Layer 9 of a small transformer language model trained on English Wikipedia (14 layers, counted from 0, width 64).
A neuron adds its activation times its output weights to the MLP's output. To switch it off is to set its activation to zero at one token and run the rest of the model.

Output weights of the MLP neurons that the questions are about. A number n stands for (n - 500) times 0.0019.
n8: 477,302,337,504,630,580,427,481,311,634,371,464,560,514,522,613,569,347,464,464,634,558,421,412,449,380,479,325,489,343,512,523,461,573,525,550,482,401,467,424,532,445,582,547,546,488,372,557,500,473,610,620,458,321,533,413,499,454,416,651,449,415,620,623
n22: 437,590,408,591,541,439,431,504,599,539,479,555,611,536,880,480,391,702,742,451,519,366,566,424,478,445,512,563,241,602,537,498,392,427,541,520,652,654,448,365,521,559,556,639,417,560,394,497,581,578,497,570,424,426,460,409,640,427,422,567,640,319,404,394
n26: 524,512,694,573,539,503,518,468,531,547,710,492,352,553,531,531,531,393,423,418,398,383,650,497,414,536,350,634,485,497,560,540,484,767,512,537,588,397,529,532,361,445,615,574,535,532,470,528,488,532,369,753,508,515,352,465,494,776,488,576,578,500,340,352
n56: 444,637,458,564,650,448,376,341,428,518,634,547,572,526,590,584,493,480,503,295,588,623,503,479,473,634,441,530,593,589,533,338,316,437,408,421,628,357,556,433,629,567,521,524,259,597,488,467,197,604,513,430,438,688,343,461,510,488,509,165,285,555,642,469
n61: 757,755,513,604,480,568,489,601,461,601,346,533,351,437,544,428,380,413,405,325,533,440,487,442,414,556,649,536,603,388,588,636,458,439,473,546,494,561,459,327,408,412,681,545,560,437,398,442,455,471,473,451,564,523,436,409,517,710,502,603,461,595,450,531
n92: 433,302,490,375,716,572,442,446,465,544,387,782,357,530,428,507,522,521,444,462,802,667,560,684,401,400,383,362,444,282,635,503,457,553,615,571,335,474,704,608,479,681,623,480,576,479,357,480,466,447,557,599,403,586,460,601,521,411,508,713,376,698,645,486
n101: 488,525,617,636,572,496,546,500,371,465,593,454,553,591,646,261,403,472,407,456,755,559,422,572,400,350,418,370,555,607,514,451,413,440,589,469,549,432,522,507,535,468,491,350,384,599,386,607,491,440,502,469,659,655,402,515,432,936,574,422,542,546,588,457
n111: 684,362,557,437,566,283,604,619,549,511,486,543,513,607,508,643,530,661,668,640,488,444,427,442,442,416,576,420,553,523,361,365,386,581,568,740,426,352,570,441,509,477,545,535,650,512,617,549,385,477,575,645,348,657,395,436,363,432,471,561,449,422,423,837
n120: 271,570,552,559,549,602,463,416,593,592,702,591,601,516,543,451,482,321,576,566,353,763,442,584,279,528,674,296,464,800,388,484,496,464,600,561,601,309,417,438,459,528,533,523,276,360,577,538,265,619,444,419,612,513,426,436,470,573,502,571,540,439,548,333
n134: 413,311,528,535,822,375,418,415,388,544,468,651,355,600,341,483,638,660,598,453,566,644,765,550,343,415,311,468,469,392,587,620,369,563,588,377,548,372,563,606,464,591,465,468,526,563,495,447,334,410,352,578,498,582,329,385,308,522,377,392,467,413,495,516
n157: 583,293,526,511,534,592,494,497,479,416,552,465,691,497,636,343,560,447,599,532,327,534,503,400,514,426,445,397,113,456,439,539,548,536,379,470,653,340,604,311,588,535,531,501,405,622,450,514,537,576,497,504,493,479,401,385,521,583,597,709,354,523,363,497
n158: 834,570,445,568,371,588,411,354,444,607,440,560,717,529,449,594,442,652,418,507,768,485,461,469,459,388,482,515,512,396,446,435,320,541,487,512,681,522,491,479,557,551,495,487,517,505,470,683,370,410,442,508,529,434,319,676,440,195,462,460,540,483,396,663
n211: 503,387,375,519,530,413,366,465,554,493,493,423,518,437,354,525,476,474,808,455,609,542,621,479,532,366,470,347,422,755,617,358,591,526,648,536,346,450,427,464,621,402,421,606,457,551,387,342,521,475,700,569,509,612,594,502,400,861,405,562,618,619,271,731
n237: 384,381,246,597,518,697,387,320,543,615,567,459,393,728,531,263,203,452,366,600,805,640,627,422,290,636,584,421,380,568,591,661,467,487,412,557,525,478,402,552,396,381,503,429,504,483,605,577,545,524,663,586,506,525,692,450,538,492,524,495,568,700,655,508
n247: 493,451,635,529,426,504,508,648,408,472,614,461,567,653,604,544,541,540,473,538,970,413,270,548,466,377,517,567,665,520,507,527,584,552,640,552,599,460,667,388,558,380,433,499,483,447,494,560,467,616,459,602,534,513,309,468,511,718,319,515,375,629,407,596
n251: 593,571,372,524,644,599,360,419,446,506,464,508,495,675,433,532,327,626,438,548,803,487,498,451,385,492,549,540,739,410,500,402,416,459,562,356,649,513,660,593,603,379,534,450,430,534,397,601,539,470,346,575,446,460,537,579,646,577,580,466,470,633,587,502

Each question names a token from some text and the token that comes next. It shows the activations a of the neurons there, in the order above. A number n stands for (n - 500) times 0.037.

Then comes g, the gradient of the next token's log-probability with respect to the MLP's output, scaled to length 1. A neuron's effect is roughly proportional to its activation times (output weights . g). A number n stands for (n - 500) times 0.001.

" |", then " 30"
a: 524,500,500,500,500,500,880,500,500,500,500,500,500,500,608,624
g: 361,359,373,474,431,562,641,629,418,758,515,670,292,471,464,592,543,509,716,437,451,724,481,204,286,585,553,519,593,439,452,514,355,390,632,537,467,451,632,464,674,360,343,440,535,549,320,562,614,394,397,479,723,369,637,450,260,544,396,419,428,633,746,444
Which two neurons, each switched off alone, lower its probability most, in order? n101, n251

" before", then " his"
a: 640,500,500,500,500,500,500,500,500,500,500,500,500,500,559,695
g: 365,374,458,534,549,578,469,684,634,646,568,568,596,692,529,684,413,586,465,472,390,503,402,275,366,318,354,511,575,575,396,694,295,675,803,459,367,369,627,359,574,358,605,486,608,425,430,334,583,454,661,629,115,526,469,488,441,563,582,387,517,482,511,627
Which two neurons, each switched off alone, lower its probability most, in order? n8, n251

"one", then " for"
a: 550,500,500,500,500,500,501,500,500,500,500,500,500,500,500,500
g: 677,308,447,437,502,619,414,520,435,372,343,491,304,578,397,690,513,410,645,510,556,338,534,479,525,336,514,305,617,357,475,420,484,589,511,481,346,579,411,537,328,473,561,473,572,589,407,263,688,559,838,163,542,769,712,465,497,634,570,544,540,529,428,635
Switching off which neuron hurts the next token most? n8

" club", then " H"
a: 545,500,640,500,503,500,513,500,500,500,500,500,500,500,512,500
g: 305,752,668,598,641,426,699,442,593,569,430,639,527,480,284,604,686,660,533,358,448,570,371,519,380,652,462,601,529,401,478,356,788,658,641,522,603,378,707,471,547,631,587,779,590,452,363,714,474,590,407,530,322,423,469,486,511,610,442,485,477,691,350,486
Switching off which neuron hurts the next token most? n26

"ak", then "i"
a: 500,500,500,500,500,550,500,500,500,500,500,500,500,500,500,500
g: 681,285,366,380,354,507,596,689,577,407,552,552,346,628,458,696,561,474,736,573,432,512,378,666,768,446,318,509,427,592,628,528,719,582,527,384,414,370,578,527,651,527,577,583,292,645,595,528,483,404,393,420,321,656,297,569,371,535,574,360,540,741,667,509
Switching off which neuron hurts the next token most? n92

" the", then " N"
a: 504,500,500,500,500,500,709,500,501,500,500,500,500,500,547,755
g: 635,667,499,581,551,446,517,542,519,444,603,620,507,593,473,464,701,593,326,334,412,319,342,312,546,275,421,482,484,401,646,642,742,632,593,474,485,537,602,407,456,663,673,769,626,465,517,479,331,671,307,512,627,795,686,475,661,580,328,483,402,443,435,378
Which neuron, switched off, raises the next token's probability most? n251

"ish", then "ments"
a: 500,500,519,500,500,500,500,500,500,500,500,500,500,500,500,500
g: 798,458,440,571,490,284,443,513,265,561,380,383,683,401,367,495,345,493,860,452,705,515,679,537,347,622,594,482,322,479,504,294,564,484,495,378,360,639,461,409,440,423,389,327,614,461,469,606,559,486,671,562,479,491,604,288,648,608,580,336,499,654,538,372
Which neuron, switched off, raises the next token's probability most? n26

"c", then "ised"
a: 500,500,500,500,500,500,500,500,500,500,506,501,649,500,500,501
g: 539,497,659,336,436,512,257,404,444,717,334,573,509,337,422,259,379,378,526,649,542,602,477,379,624,544,467,522,204,586,751,543,509,539,506,323,765,307,279,594,670,264,515,352,636,441,455,452,337,471,511,647,420,484,568,579,503,545,521,534,599,429,346,456
Switching off which neuron hurts the next token most? n211

" to", then " ex"
a: 500,500,500,500,500,500,539,500,500,500,500,500,500,500,621,713
g: 576,499,538,496,574,520,335,377,404,475,524,428,394,408,612,291,221,391,501,423,523,609,662,659,651,501,533,241,596,458,443,719,387,759,417,462,703,576,585,614,373,523,485,436,516,465,395,763,533,385,762,337,654,462,344,571,564,342,599,760,465,432,556,562
Switching off which neuron hurts the next token most? n251

" 18", then ".0"
a: 500,500,500,500,500,500,500,500,500,500,516,500,500,500,500,500
g: 518,505,426,591,522,502,656,498,304,535,672,363,574,546,687,308,729,470,637,395,349,305,491,480,528,462,469,606,294,262,402,552,152,423,358,508,476,501,463,260,286,669,688,537,443,533,616,621,590,452,432,535,494,588,299,670,424,354,550,478,402,586,346,595
Switching off which neuron hurts the next token most? n157

" im", then "med"
a: 502,500,500,500,500,500,500,500,500,500,500,500,500,658,500,584
g: 804,616,512,409,630,248,609,643,496,598,371,930,540,563,491,483,324,489,489,408,551,470,411,632,656,654,513,563,609,579,564,458,575,401,396,360,710,280,537,462,589,238,493,535,633,455,492,363,532,594,651,433,507,446,494,588,401,395,591,603,514,340,650,372
Which neuron, switched off, raises the next token's probability most? n237

" |", then " 20"
a: 525,500,500,500,500,500,806,500,500,500,500,500,500,500,545,621
g: 372,437,469,592,333,488,634,479,411,638,557,654,496,582,411,445,413,435,543,369,550,686,539,311,246,536,597,499,644,285,571,487,431,254,631,642,589,294,688,432,622,426,344,366,536,552,573,399,562,565,311,485,608,480,686,224,340,438,418,383,578,629,786,443
Switching off which neuron hurts the next token most? n101

" for", then " pass"
a: 500,500,500,500,500,500,558,500,500,502,500,500,500,500,712,653
g: 571,655,434,601,511,737,605,318,463,626,390,455,305,217,665,308,553,291,716,548,452,563,578,553,603,622,429,456,539,643,515,454,219,270,327,339,501,344,448,507,516,324,323,372,315,471,587,531,408,541,537,404,554,339,448,697,405,534,333,540,569,464,491,450
Switching off which neuron hurts the next token most? n101

"por", then "al"
a: 500,553,500,500,500,504,500,500,500,503,553,504,500,500,500,500
g: 599,548,492,479,488,382,296,251,606,521,334,586,434,632,367,338,555,564,374,308,538,456,505,466,447,349,742,507,400,705,316,481,442,244,365,467,334,392,546,623,475,408,399,762,460,367,576,496,641,612,470,599,728,613,641,483,615,561,500,441,614,184,444,510
Switching off which neuron hurts the next token most? n22

"|", then " "
a: 500,500,500,500,561,500,541,500,526,500,500,500,500,500,509,500
g: 534,549,262,400,322,559,343,430,258,470,581,568,416,471,407,515,561,409,431,458,477,630,495,634,503,552,418,427,453,672,691,560,386,732,241,419,294,585,483,527,476,459,795,469,684,330,545,504,720,644,581,353,705,671,410,541,428,617,772,547,474,479,421,602
Switching off which neuron hurts the next token most? n61

"ur", then " to"
a: 500,500,523,500,500,500,500,500,500,500,500,500,500,500,500,500
g: 548,561,394,682,578,633,479,661,604,594,285,585,325,590,316,815,793,649,510,556,654,444,597,465,501,538,441,341,568,483,422,403,301,309,400,290,447,484,375,523,241,536,389,467,672,705,526,474,471,501,448,214,555,632,452,524,587,567,436,521,524,613,510,611
Which neuron, switched off, raises the next token's probability most? n26

"ign", then "ment"
a: 500,500,506,500,522,500,500,500,500,500,565,500,500,500,500,500
g: 436,471,371,555,577,479,494,423,211,378,581,308,460,463,225,371,396,538,359,536,489,387,541,445,648,571,621,682,508,741,637,436,627,485,558,589,276,350,625,582,569,564,382,409,495,527,663,590,862,383,420,593,736,340,566,563,661,361,637,459,410,513,441,560
Which neuron, switched off, raises the next token's probability most? n157

" he", then " was"
a: 604,500,500,500,500,500,608,500,500,500,500,500,500,500,522,612
g: 502,486,371,191,659,357,242,621,575,465,225,332,407,525,98,610,427,477,498,467,492,457,612,455,426,727,469,668,431,526,523,479,601,678,574,485,655,646,579,370,519,648,517,391,489,614,675,369,525,534,492,445,575,257,448,554,608,617,476,469,384,419,367,474
Switching off which neuron hurts the next token most? n251

"\n", then "|"
a: 537,500,507,500,500,500,596,500,500,500,500,500,500,500,705,661
g: 702,329,582,526,570,539,502,532,649,495,497,536,702,309,379,547,619,622,497,654,462,400,388,626,605,330,562,349,587,757,586,407,566,271,572,320,450,294,570,469,144,500,628,395,539,526,612,527,180,454,521,554,425,572,253,488,499,439,528,635,390,614,435,448
Switching off which neuron hurts the next token most? n247

" se", then "at"
a: 573,500,500,611,500,500,500,500,500,500,500,500,500,500,500,500
g: 469,529,557,399,702,414,401,289,524,549,776,718,677,562,567,357,507,663,741,319,593,535,473,553,447,628,495,470,531,562,462,471,623,747,719,581,529,454,466,386,559,647,531,414,205,431,566,450,357,649,709,331,528,424,306,485,345,521,508,473,324,639,352,512
Switching off which neuron hurts the next token most? n56

" deb", then "ut"
a: 500,668,501,500,516,500,500,503,500,500,500,500,500,500,510,500
g: 507,781,534,629,418,329,418,466,553,603,277,497,610,319,421,689,510,635,337,567,548,383,479,689,486,488,640,445,370,403,631,448,434,534,527,503,487,644,470,524,416,569,174,561,622,609,331,697,669,486,307,215,511,295,599,695,552,426,437,492,610,622,375,453
Switching off which neuron hurts the next token most? n22

"st", then "on"
a: 500,500,500,500,500,500,500,627,500,500,500,500,500,500,500,500
g: 202,394,625,543,726,606,521,527,707,337,752,479,616,498,311,381,274,302,573,556,407,821,565,455,605,444,575,584,379,494,517,634,615,476,597,473,591,436,594,599,651,445,506,228,547,324,483,580,487,509,503,449,489,666,527,610,613,442,536,347,638,632,356,406
Which neuron, switched off, raises the next token's probability most? n111

"i,", then " wh"
a: 535,500,500,500,500,500,500,500,500,500,500,500,500,500,500,514
g: 316,431,390,410,544,595,602,570,436,518,246,563,459,664,555,674,488,406,697,426,545,245,358,568,367,573,354,469,613,453,480,354,456,537,531,440,388,775,426,311,463,437,592,613,566,297,302,601,589,285,604,598,476,647,635,547,210,549,525,714,408,478,648,615
Switching off which neuron hurts the next token most? n8

"|", then " Party"
a: 535,500,500,500,640,500,510,500,502,500,500,500,500,500,500,500
g: 614,455,613,373,474,546,285,655,555,401,537,563,614,417,495,190,605,705,470,305,576,756,475,622,343,301,415,397,328,508,545,494,575,680,415,528,436,462,347,489,488,466,391,521,360,502,681,431,551,376,719,378,421,645,359,683,379,387,819,452,439,479,397,439
Which neuron, switched off, raises the next token's probability most? n61

"st", then "one"
a: 522,500,500,500,500,500,500,500,500,500,500,500,500,500,500,500
g: 484,661,386,556,513,244,518,376,379,705,474,300,592,631,535,388,569,423,433,702,629,449,619,695,497,538,605,312,516,352,475,435,579,513,714,483,300,550,540,588,568,410,327,622,514,853,433,478,439,524,596,699,583,412,210,302,518,399,391,416,434,374,493,435
Switching off which neuron hurts the next token most? n8

" arr", then "est"
a: 525,523,500,500,500,500,500,500,534,500,500,500,500,549,500,500
g: 341,190,213,472,676,500,348,430,601,522,756,544,414,524,580,602,639,600,416,398,543,631,491,473,724,472,339,514,575,624,307,662,569,451,588,512,443,555,340,334,311,496,381,468,488,491,570,333,415,524,391,712,583,452,488,496,357,546,302,654,524,749,652,461
Switching off which neuron hurts the next token most? n237

" the", then " Wh"
a: 500,500,500,500,500,500,744,500,500,500,500,500,500,500,551,609
g: 371,765,667,614,534,385,347,445,528,435,492,581,685,360,230,375,642,337,376,338,533,635,650,440,487,538,488,536,368,306,714,449,589,468,594,552,452,470,606,279,557,489,493,731,488,577,265,807,473,599,595,676,421,541,514,429,493,569,527,426,703,476,470,345
Switching off which neuron hurts the next token most? n101

" on", then " 10"
a: 509,500,500,500,500,500,582,502,500,500,500,500,500,500,528,747
g: 433,502,252,424,488,462,443,548,525,378,347,588,546,632,330,489,497,628,549,472,620,770,571,451,438,670,586,227,564,583,574,437,171,520,617,422,679,537,539,808,708,370,440,389,441,520,510,448,544,428,282,367,550,642,639,438,673,449,508,591,568,746,519,391
Switching off which neuron hurts the next token most? n251

" |", then " 3"
a: 500,500,500,500,500,500,543,500,500,500,500,500,500,500,500,500
g: 356,258,392,370,243,487,788,329,449,514,611,595,545,552,542,370,393,502,455,540,471,636,651,340,349,546,628,576,758,418,526,342,546,340,822,494,433,499,549,551,286,445,510,360,574,416,542,510,532,413,306,494,380,510,625,291,374,585,467,401,691,638,445,512
Switching off which neuron hurts the next token most? n101

" B", then "eng"
a: 500,500,500,500,500,500,500,539,500,500,500,500,500,500,500,500
g: 562,456,608,577,465,455,705,561,607,498,504,652,517,415,624,645,662,550,514,624,580,547,340,607,516,496,561,449,179,447,340,592,674,678,630,251,450,663,517,610,724,193,436,330,559,517,274,624,378,499,626,672,310,411,435,490,579,264,533,459,474,435,436,512
Switching off which neuron hurts the next token most? n111